Layer 4 of a small transformer language model trained on English Wikipedia (26 layers, counted from 0, width 96).
A neuron's activation on a vector x is GELU(weights . x + bias), where the dot is the dot product.

Input weights of the MLP neurons that the questions are about. A number n stands for (n - 500) times 0.00093.
n3 (bias -0.032): 541 419 524 514 569 412 364 496 349 312 667 473 514 472 242 244 474 594 381 337 564 639 403 539 504 350 442 558 381 570 590 371 345 590 741 647 751 583 746 389 372 489 733 330 599 496 464 488 622 516 425 536 622 472 370 689 475 496 561 510 144 631 436 455 411 558 552 569 722 752 602 559 261 537 520 438 387 519 492 609 256 451 478 285 496 448 588 354 555 523 693 461 753 584 597 679
n19 (bias -0.039): 562 570 394 667 579 469 488 443 533 485 513 514 458 547 469 429 431 477 443 509 463 647 334 474 465 545 608 576 440 611 545 448 532 447 410 571 406 449 390 413 445 495 411 596 495 549 522 561 414 303 594 613 461 438 415 460 502 755 463 424 512 609 674 362 464 474 464 532 428 503 550 433 595 495 514 441 398 444 495 512 577 399 473 509 423 592 453 502 441 642 478 590 530 459 527 576
n25 (bias -0.045): 521 504 779 389 610 541 667 554 690 625 514 710 434 371 95 629 546 327 347 468 365 415 569 528 355 547 288 348 456 612 561 471 631 576 435 577 563 677 578 398 639 338 227 509 495 441 747 428 508 548 604 456 513 196 547 328 356 532 606 563 59 549 688 413 479 547 738 278 667 400 771 665 234 495 588 535 470 321 509 456 368 590 442 611 504 537 315 568 615 508 528 430 695 589 599 265
n28 (bias -0.039): 268 663 336 288 570 454 523 482 549 461 629 637 544 706 474 752 529 581 594 634 460 439 460 665 478 292 201 496 596 534 613 488 522 661 241 630 565 584 564 337 586 428 315 457 560 377 270 418 493 511 616 427 405 508 467 762 521 347 577 426 447 384 477 611 271 631 585 476 479 645 614 603 391 572 431 583 553 529 512 795 399 520 587 448 463 386 418 355 576 409 493 554 687 524 339 228
n61 (bias -0.017): 443 521 492 437 671 510 493 301 595 439 654 339 509 439 642 593 361 500 530 417 515 532 507 445 688 547 438 462 354 445 372 842 492 301 500 456 466 697 526 527 715 496 336 537 513 208 549 595 530 417 469 133 436 571 753 761 672 492 566 479 572 396 406 360 508 571 199 375 423 592 432 648 470 353 294 611 353 469 642 348 331 541 580 504 563 508 233 668 574 627 686 468 446 319 778 640
n67 (bias -0.038): 701 367 605 578 548 621 471 478 370 594 472 465 481 614 480 587 405 486 418 562 551 343 480 619 513 506 521 718 593 685 346 547 592 467 624 333 481 300 623 407 500 559 192 463 517 317 746 446 516 604 569 338 503 687 521 451 500 463 621 438 451 436 665 456 568 367 485 514 536 632 484 601 360 276 715 490 507 545 455 290 515 473 528 365 494 648 399 487 500 456 317 471 526 278 493 480
n92 (bias -0.008): 479 647 377 471 391 436 361 514 367 538 532 686 435 613 413 457 273 510 455 483 486 700 520 500 256 456 551 476 700 276 429 234 522 527 637 516 482 680 448 496 570 620 547 523 496 507 588 347 218 367 379 165 485 601 636 537 381 662 652 525 597 569 714 472 525 309 521 740 619 537 679 493 476 394 541 563 697 478 558 172 572 423 464 518 350 451 470 485 569 726 607 540 507 512 728 656
n100 (bias -0.078): 500 491 537 453 345 529 330 520 497 516 508 530 387 486 469 731 555 595 469 572 425 482 538 591 457 581 483 446 643 660 636 399 527 592 378 628 419 448 584 455 429 524 452 452 619 509 608 468 539 411 620 394 417 351 519 492 469 585 425 524 438 400 474 607 481 566 466 457 655 391 443 577 580 608 425 495 385 588 680 474 363 473 617 550 503 471 486 515 606 453 564 378 378 367 524 500
n141 (bias -0.030): 438 259 642 528 496 538 613 558 504 662 552 55 312 598 521 273 414 500 653 511 582 394 632 518 567 468 373 573 602 684 710 433 332 646 456 316 391 547 208 433 347 369 686 567 628 420 462 525 634 500 589 578 471 353 439 564 593 719 382 573 285 508 288 650 389 556 572 407 478 566 439 496 630 768 316 363 742 453 356 561 448 412 423 671 405 458 577 643 354 722 771 485 416 439 483 326
n144 (bias -0.029): 549 382 566 564 483 504 303 451 351 522 687 638 346 466 504 667 682 345 267 500 198 539 240 679 308 634 465 509 517 213 470 392 719 346 657 386 557 695 616 458 585 663 517 474 527 381 487 601 743 326 480 353 616 616 578 411 163 544 646 804 675 424 758 326 294 394 355 509 625 584 556 579 454 487 625 564 679 462 393 594 543 456 492 471 500 609 407 366 462 648 210 469 542 353 655 406
n146 (bias -0.040): 500 465 395 605 653 456 482 474 375 290 635 674 508 387 672 493 576 594 456 466 348 535 623 348 677 463 400 392 493 520 687 545 579 475 405 515 412 467 570 570 181 497 390 581 382 611 654 409 335 520 396 335 589 521 588 524 450 567 440 500 473 662 503 694 494 658 513 479 319 332 726 563 171 457 441 422 673 606 336 435 497 362 409 400 540 535 666 637 536 526 532 485 491 636 376 558
n159 (bias -0.040): 623 480 844 636 460 547 607 627 514 641 632 136 447 598 286 621 575 638 255 637 482 495 561 467 272 585 441 355 667 590 559 565 655 601 468 333 373 429 479 276 536 287 500 349 582 385 533 161 418 295 574 486 560 476 652 550 664 381 433 747 537 504 373 691 340 396 487 258 563 235 293 778 309 659 662 873 263 286 624 582 538 443 701 469 572 547 612 496 673 522 419 442 525 125 637 477
n163 (bias -0.013): 534 520 496 662 305 439 510 515 484 585 462 720 559 578 421 658 481 361 304 496 515 540 375 565 388 601 486 346 552 500 543 444 519 467 543 300 602 447 386 542 563 522 408 650 256 532 383 593 481 484 485 524 659 541 555 368 486 471 216 611 579 460 395 433 426 613 759 770 550 388 591 656 416 517 146 794 586 508 603 370 449 333 365 438 974 611 354 662 649 458 449 334 655 369 427 665
n197 (bias -0.044): 407 603 769 380 578 477 296 296 359 700 580 539 449 389 634 491 598 264 602 480 543 313 594 609 760 570 626 827 428 303 628 485 585 541 249 221 466 333 313 522 302 521 470 724 491 560 514 577 416 610 542 656 705 399 448 644 476 684 289 508 540 545 573 391 349 456 467 564 460 437 411 313 808 216 370 275 443 560 657 575 768 427 508 647 292 342 596 630 274 726 348 516 480 462 335 791
n207 (bias -0.026): 333 371 491 532 406 513 278 497 416 623 680 429 486 365 630 703 523 547 436 492 433 400 473 648 544 500 539 468 464 547 467 635 584 536 479 520 595 619 427 574 455 429 544 547 551 367 475 488 668 494 437 442 433 709 762 402 249 491 468 521 524 483 565 534 429 441 429 434 415 575 645 564 333 434 506 413 563 374 484 599 481 450 371 456 491 738 337 459 548 480 461 365 643 545 556 512
n255 (bias -0.027): 454 551 550 523 492 463 491 605 484 489 231 626 428 572 456 525 435 415 413 483 536 479 545 478 529 584 532 390 573 471 433 524 585 498 385 432 780 458 392 560 705 556 450 597 345 534 566 594 536 364 533 546 492 503 517 667 461 378 380 596 513 667 593 525 432 503 475 609 471 515 478 434 511 430 478 497 463 594 528 393 379 575 495 245 623 482 505 450 410 451 605 447 471 460 336 610
n263 (bias -0.065): 588 372 418 478 293 571 574 351 384 529 666 484 401 679 580 463 384 489 386 638 567 627 458 260 466 665 433 413 619 509 547 458 430 550 582 742 524 564 595 323 566 533 367 677 753 571 637 565 464 431 488 692 494 408 578 509 564 355 552 413 471 585 393 491 353 635 482 411 616 507 481 450 456 513 615 585 639 472 440 380 724 533 618 435 357 461 417 407 561 473 453 449 517 449 553 348
n267 (bias -0.012): 331 628 597 600 748 527 295 534 636 291 538 527 459 577 394 475 489 615 464 425 580 594 490 357 155 589 356 492 440 473 418 358 841 493 629 626 541 511 423 350 547 246 369 549 554 507 464 306 455 379 215 607 456 504 635 570 331 598 554 574 492 675 508 533 326 407 655 716 428 354 441 486 231 706 393 746 449 534 590 700 381 415 406 488 377 626 603 554 648 511 526 352 521 656 557 684
n281 (bias -0.046): 565 580 644 577 697 558 495 754 536 548 450 251 247 328 608 319 405 777 471 575 520 820 354 486 571 678 490 916 531 618 562 272 495 696 552 621 748 384 320 373 536 258 667 554 336 673 692 276 313 433 604 573 584 613 561 638 372 629 707 300 100 558 272 598 392 444 466 672 396 460 276 678 456 189 715 624 515 95 370 894 176 446 559 520 414 334 434 419 450 635 881 384 240 545 532 634
n300 (bias -0.028): 537 544 589 391 388 360 397 460 529 647 650 534 481 540 445 429 583 420 662 433 429 573 463 512 384 528 494 564 448 610 577 689 540 456 741 595 408 636 326 657 706 649 384 596 470 454 566 464 391 487 332 423 613 530 531 431 506 517 497 648 478 592 598 415 485 456 518 407 471 528 522 759 370 426 410 459 545 506 400 200 432 497 399 704 525 599 246 519 466 522 512 443 506 287 523 573
n309 (bias -0.018): 651 480 634 593 561 429 284 523 347 666 441 295 427 549 486 425 386 469 704 403 794 288 524 464 639 279 591 637 488 403 606 600 630 427 351 662 715 519 441 639 712 136 357 406 500 600 463 382 526 433 300 671 408 373 475 559 576 578 254 625 137 449 617 639 500 379 775 557 518 435 611 444 623 732 484 406 520 354 492 417 547 573 391 670 415 548 625 515 469 599 460 418 479 509 590 457
n320 (bias -0.046): 405 431 392 386 272 595 23 687 356 658 755 696 593 281 478 468 514 629 353 323 442 642 513 255 427 627 532 631 727 426 385 648 505 693 460 279 677 577 514 764 639 528 334 799 668 612 326 716 434 505 538 656 485 562 704 539 550 438 660 419 350 709 852 264 90 717 467 629 527 527 555 487 543 348 631 515 614 393 490 505 395 830 400 549 251 359 401 207 342 653 361 590 415 419 521 137
n346 (bias -0.046): 358 521 582 524 420 500 490 540 606 556 468 594 487 463 552 558 412 493 437 463 378 481 548 570 417 457 545 523 417 486 486 684 505 472 385 482 760 274 459 578 566 364 449 565 419 502 455 472 451 576 505 472 414 537 385 432 513 303 473 566 516 661 677 318 487 419 474 511 628 524 456 449 479 584 553 582 549 556 572 519 510 628 605 419 468 479 550 446 440 468 390 739 559 269 674 590
n372 (bias -0.073): 500 568 256 494 552 552 536 600 400 620 699 531 456 472 571 503 470 514 555 368 549 558 428 506 380 599 488 241 583 447 355 431 497 366 500 483 470 415 293 491 751 350 648 702 444 332 490 331 506 513 524 529 529 369 585 541 624 441 512 508 364 638 616 476 420 494 479 687 448 262 421 497 220 473 656 600 541 571 451 465 459 542 596 441 543 729 386 583 506 600 535 503 585 632 477 406

Each question shows a token from some text and the vector x that enters the MLP there. A number n stands for (n - 500) times 0.0075.

".": 256 421 447 386 406 643 461 395 678 414 421 484 475 416 598 593 590 433 318 570 397 567 598 517 452 230 683 473 753 555 289 648 631 509 730 516 486 647 447 618 501 391 655 235 621 520 531 416 280 613 337 677 622 424 341 526 488 881 788 485 415 373 441 470 518 718 443 564 445 392 497 370 778 297 508 498 487 434 351 446 523 482 449 322 779 660 568 453 480 424 494 721 331 502 398 353
Which neuron lights up most? n320

" as": 318 506 422 463 544 606 547 412 592 480 298 508 521 406 686 485 578 396 388 544 343 359 717 554 394 203 488 520 631 498 260 709 640 482 765 543 484 499 480 602 452 362 579 280 435 363 550 483 321 550 413 718 619 335 549 541 534 827 644 574 317 440 419 424 601 753 382 499 472 319 312 575 815 480 525 605 443 495 374 455 716 424 504 254 888 642 528 472 429 391 422 702 359 475 482 441
Which three neurons fire most, strongest first? n159, n346, n61

" so": 327 535 359 399 357 577 585 432 580 348 367 556 585 458 591 492 642 384 295 477 352 470 733 563 326 202 516 478 670 555 253 583 574 466 783 614 490 563 534 581 393 408 578 316 645 511 479 493 283 463 236 688 552 506 416 467 520 853 714 635 433 437 560 363 581 694 406 467 485 471 383 502 914 533 412 472 550 525 366 499 662 541 536 286 791 656 592 490 437 208 398 578 520 462 530 378
Which neuron lights up most? n144

" while": 340 502 470 318 364 623 481 447 557 444 352 510 504 395 563 582 660 446 335 472 359 598 796 682 434 240 449 546 738 591 296 698 646 448 779 615 527 541 575 561 446 342 512 341 596 466 496 393 277 570 407 641 586 395 434 527 531 824 761 637 364 313 365 314 507 639 506 558 437 392 320 463 890 472 426 519 501 494 324 485 685 520 458 296 732 573 598 499 443 342 481 542 363 613 389 410
Which neuron lights up most? n100

"non": 289 517 455 265 420 524 701 376 587 357 249 417 401 434 584 601 534 519 380 531 451 508 577 613 368 294 522 485 599 780 234 687 589 579 802 472 433 565 501 612 543 409 532 195 604 450 519 467 401 653 347 817 528 266 320 479 436 748 650 486 453 441 524 391 608 671 520 607 438 355 377 418 787 384 361 617 499 523 346 524 682 454 479 311 876 506 636 597 436 377 593 597 412 552 513 408
Which neuron lights up most? n141

"ce": 244 476 408 373 410 593 637 316 694 239 310 438 506 497 596 614 584 467 293 413 487 470 696 564 483 320 590 475 669 753 323 696 603 547 761 598 389 632 508 486 590 393 678 292 628 528 513 446 332 432 330 731 463 345 331 464 507 741 643 543 412 360 434 398 552 642 409 536 474 402 310 420 730 397 435 490 577 570 322 408 700 463 619 237 779 717 567 547 493 397 560 659 418 485 556 335
The two highest activations, in order: n263, n141

"The": 227 550 390 509 471 568 570 358 472 457 327 520 505 527 529 639 514 426 327 567 444 492 715 676 407 175 721 281 701 534 260 655 570 526 835 664 550 613 449 608 517 350 581 212 627 443 459 577 296 542 299 680 575 375 436 451 510 731 690 561 464 388 434 474 652 652 303 512 481 482 503 451 737 491 453 482 442 432 317 405 797 476 437 310 824 499 522 429 427 399 429 642 550 455 478 433
Which neuron lights up most? n92

" by": 248 562 495 346 513 535 463 379 516 419 289 347 587 391 635 531 569 536 342 419 364 533 758 536 376 211 546 480 646 552 290 712 678 548 781 595 476 526 621 558 576 330 614 260 506 504 605 377 290 653 427 734 566 303 431 519 511 816 680 494 389 432 380 461 511 636 478 542 378 335 406 494 768 399 489 516 463 534 307 488 740 391 567 355 876 517 639 368 564 410 543 553 472 526 443 468
Which neuron lights up most? n281

" Men": 285 672 464 551 335 548 504 425 554 473 260 523 478 371 527 537 507 505 466 473 408 465 714 666 546 292 526 419 689 678 356 707 622 365 830 514 507 588 462 616 414 371 493 279 716 457 642 499 454 503 290 690 481 443 288 467 570 738 771 650 508 345 474 381 651 693 325 369 422 527 276 502 640 341 497 457 457 471 249 375 726 435 561 205 784 480 604 575 557 459 434 597 547 501 469 311
The most active neuron and its activation: n67, at about 0.66

":": 292 566 409 471 485 559 464 441 637 528 325 481 477 547 561 511 573 447 354 514 237 593 716 566 392 232 728 453 654 467 296 652 614 559 755 488 465 627 545 514 543 362 691 213 599 457 538 317 271 435 349 770 576 402 332 555 459 736 761 456 418 349 425 516 605 660 283 493 453 348 493 494 697 343 509 609 423 471 296 431 681 422 435 368 815 729 575 445 438 388 598 678 438 563 517 446
Which three neurons fire most, strongest first? n92, n159, n281

"ate": 200 559 392 372 483 587 687 440 581 400 334 460 495 474 600 662 543 513 348 458 421 489 676 535 335 107 539 317 703 681 221 711 660 541 777 518 429 552 455 545 674 358 608 288 589 383 460 333 462 597 421 851 577 405 397 583 477 631 682 427 380 397 419 443 657 681 439 435 449 409 429 482 761 404 550 624 470 617 362 412 620 429 542 360 795 620 555 550 459 486 497 508 351 467 515 355
Which three neurons fire most, strongest first? n372, n159, n28

" This": 304 618 405 553 399 640 633 368 468 378 410 606 516 426 503 640 450 331 276 452 481 504 701 641 423 272 625 296 683 644 165 695 588 419 799 572 596 662 398 483 507 369 491 304 699 490 585 530 360 548 351 657 588 402 351 504 535 713 692 483 303 351 384 366 721 687 383 452 448 406 318 557 846 441 540 472 483 490 370 490 752 465 479 381 777 527 591 397 454 393 514 596 541 483 469 411
The most active neuron and its activation: n263, at about 0.2

" Mi": 133 627 372 519 443 601 509 325 523 537 168 625 558 412 551 464 628 442 397 520 357 472 665 607 360 270 557 452 638 571 394 725 457 567 627 519 510 656 501 539 504 319 643 343 535 427 601 476 372 634 332 834 398 452 290 509 481 811 666 591 402 333 426 565 667 755 450 419 523 389 401 436 809 261 427 522 494 563 280 558 700 353 550 460 693 594 583 442 383 324 546 647 464 479 464 549
The two highest activations, in order: n197, n346

" the": 280 602 415 454 515 452 574 405 457 440 289 542 541 463 669 665 477 458 358 547 442 525 756 600 400 242 613 308 765 567 280 733 561 559 798 605 498 572 446 609 457 269 501 168 616 549 525 460 317 573 402 690 602 406 382 541 541 732 709 591 295 387 336 483 738 635 410 543 401 423 484 462 689 372 420 396 448 461 313 444 721 452 442 331 831 487 522 441 518 368 506 640 473 456 528 511
Which neuron lights up most? n146

"According": 228 554 468 562 421 717 604 364 524 506 478 602 530 359 499 597 512 434 449 525 389 457 706 591 467 194 505 368 734 537 259 629 730 466 706 595 496 692 483 476 642 355 694 267 557 391 506 513 296 628 317 741 488 295 383 427 462 769 687 524 401 369 415 421 574 674 374 370 404 449 297 481 837 498 510 552 459 565 363 360 696 418 477 386 735 606 614 443 279 513 424 602 499 572 544 384
The two highest activations, in order: n25, n372

" area": 203 585 403 452 391 617 393 422 617 263 374 407 550 439 535 578 506 491 376 521 390 533 637 549 496 299 471 454 674 515 299 683 701 440 779 620 447 658 361 757 568 333 644 142 709 408 504 311 476 452 386 762 621 481 400 581 426 702 705 415 458 439 464 366 696 687 351 504 482 372 481 515 820 403 469 521 418 644 454 519 629 473 453 284 760 660 595 506 407 316 391 578 403 593 423 486
The most active neuron and its activation: n267, at about 0.47

" A": 249 603 317 576 361 534 615 371 478 530 318 496 587 457 573 598 528 395 417 466 392 452 693 490 384 197 642 330 710 588 276 625 661 478 813 529 482 638 448 585 438 419 563 287 584 459 531 508 407 544 311 783 467 386 294 568 498 775 755 561 406 369 420 532 580 720 293 437 533 511 403 531 718 301 477 614 523 460 280 489 754 465 526 338 775 583 623 441 428 363 429 630 563 487 452 374
Which neuron lights up most? n263

" gr": 297 536 394 583 404 604 672 449 557 359 304 500 549 566 502 571 539 625 437 386 426 491 840 560 359 339 502 379 640 538 291 744 716 419 753 493 498 514 468 639 489 418 510 296 694 422 477 345 515 519 298 754 435 404 384 489 505 773 775 539 244 387 432 475 609 737 380 516 411 391 363 514 712 390 495 514 434 573 346 344 680 452 425 276 712 628 483 512 598 415 533 758 346 409 442 416
The most active neuron and its activation: n67, at about 0.19

"do": 255 496 442 392 439 605 626 289 688 315 301 530 517 498 604 611 594 460 337 486 357 356 704 511 398 307 548 458 703 803 323 618 532 604 748 583 465 600 470 535 515 336 604 323 576 516 557 429 384 535 311 781 506 361 337 502 553 686 709 532 462 370 521 402 716 745 317 424 439 423 301 460 764 397 389 531 568 420 345 384 613 434 596 280 814 572 611 606 387 357 448 660 501 475 583 434
Which neuron lights up most? n346

" mi": 276 532 378 497 423 605 541 436 507 330 225 609 429 430 618 452 661 648 423 467 373 485 733 454 386 267 595 441 715 624 317 704 558 573 732 591 537 579 564 628 484 303 578 265 543 359 539 327 403 439 352 875 453 447 411 405 493 711 704 573 405 494 381 389 623 697 423 465 447 421 271 514 771 433 465 644 399 609 401 425 615 486 444 331 725 697 587 523 483 322 588 721 461 308 511 378
The two highest activations, in order: n346, n159

" was": 328 495 429 486 337 637 419 407 578 472 373 615 414 353 622 528 497 559 459 436 338 430 756 487 500 256 548 387 698 609 309 611 646 443 787 616 450 524 585 482 505 331 674 241 611 438 517 390 382 602 396 766 628 323 409 509 533 728 771 558 360 400 415 417 600 582 379 638 449 446 277 442 724 396 485 489 402 493 346 389 737 436 466 280 905 547 612 523 500 338 524 755 490 471 458 463
Which neuron lights up most? n372

" Area": 231 579 415 474 336 625 427 385 551 353 374 489 415 332 543 621 522 482 382 439 514 589 580 631 503 249 573 434 632 585 246 764 733 385 770 544 369 648 453 668 563 409 688 166 796 380 429 404 404 449 296 755 539 539 436 520 371 740 658 437 523 403 472 362 689 662 400 473 488 514 393 533 803 412 451 593 443 511 445 448 677 473 451 275 763 658 621 488 378 400 391 571 419 612 475 443
The most active neuron and its activation: n207, at about 0.62

" growth": 289 567 403 433 348 611 582 384 567 276 428 551 390 452 505 541 471 405 339 556 372 398 673 585 396 266 549 403 615 513 266 642 726 503 735 551 467 682 487 690 643 433 659 100 636 473 555 456 450 498 290 757 612 452 371 514 427 643 706 443 498 461 465 313 678 713 396 540 396 423 256 507 772 468 421 473 357 696 411 377 704 491 457 382 852 661 606 519 419 404 491 636 419 542 509 426
The most active neuron and its activation: n255, at about 0.12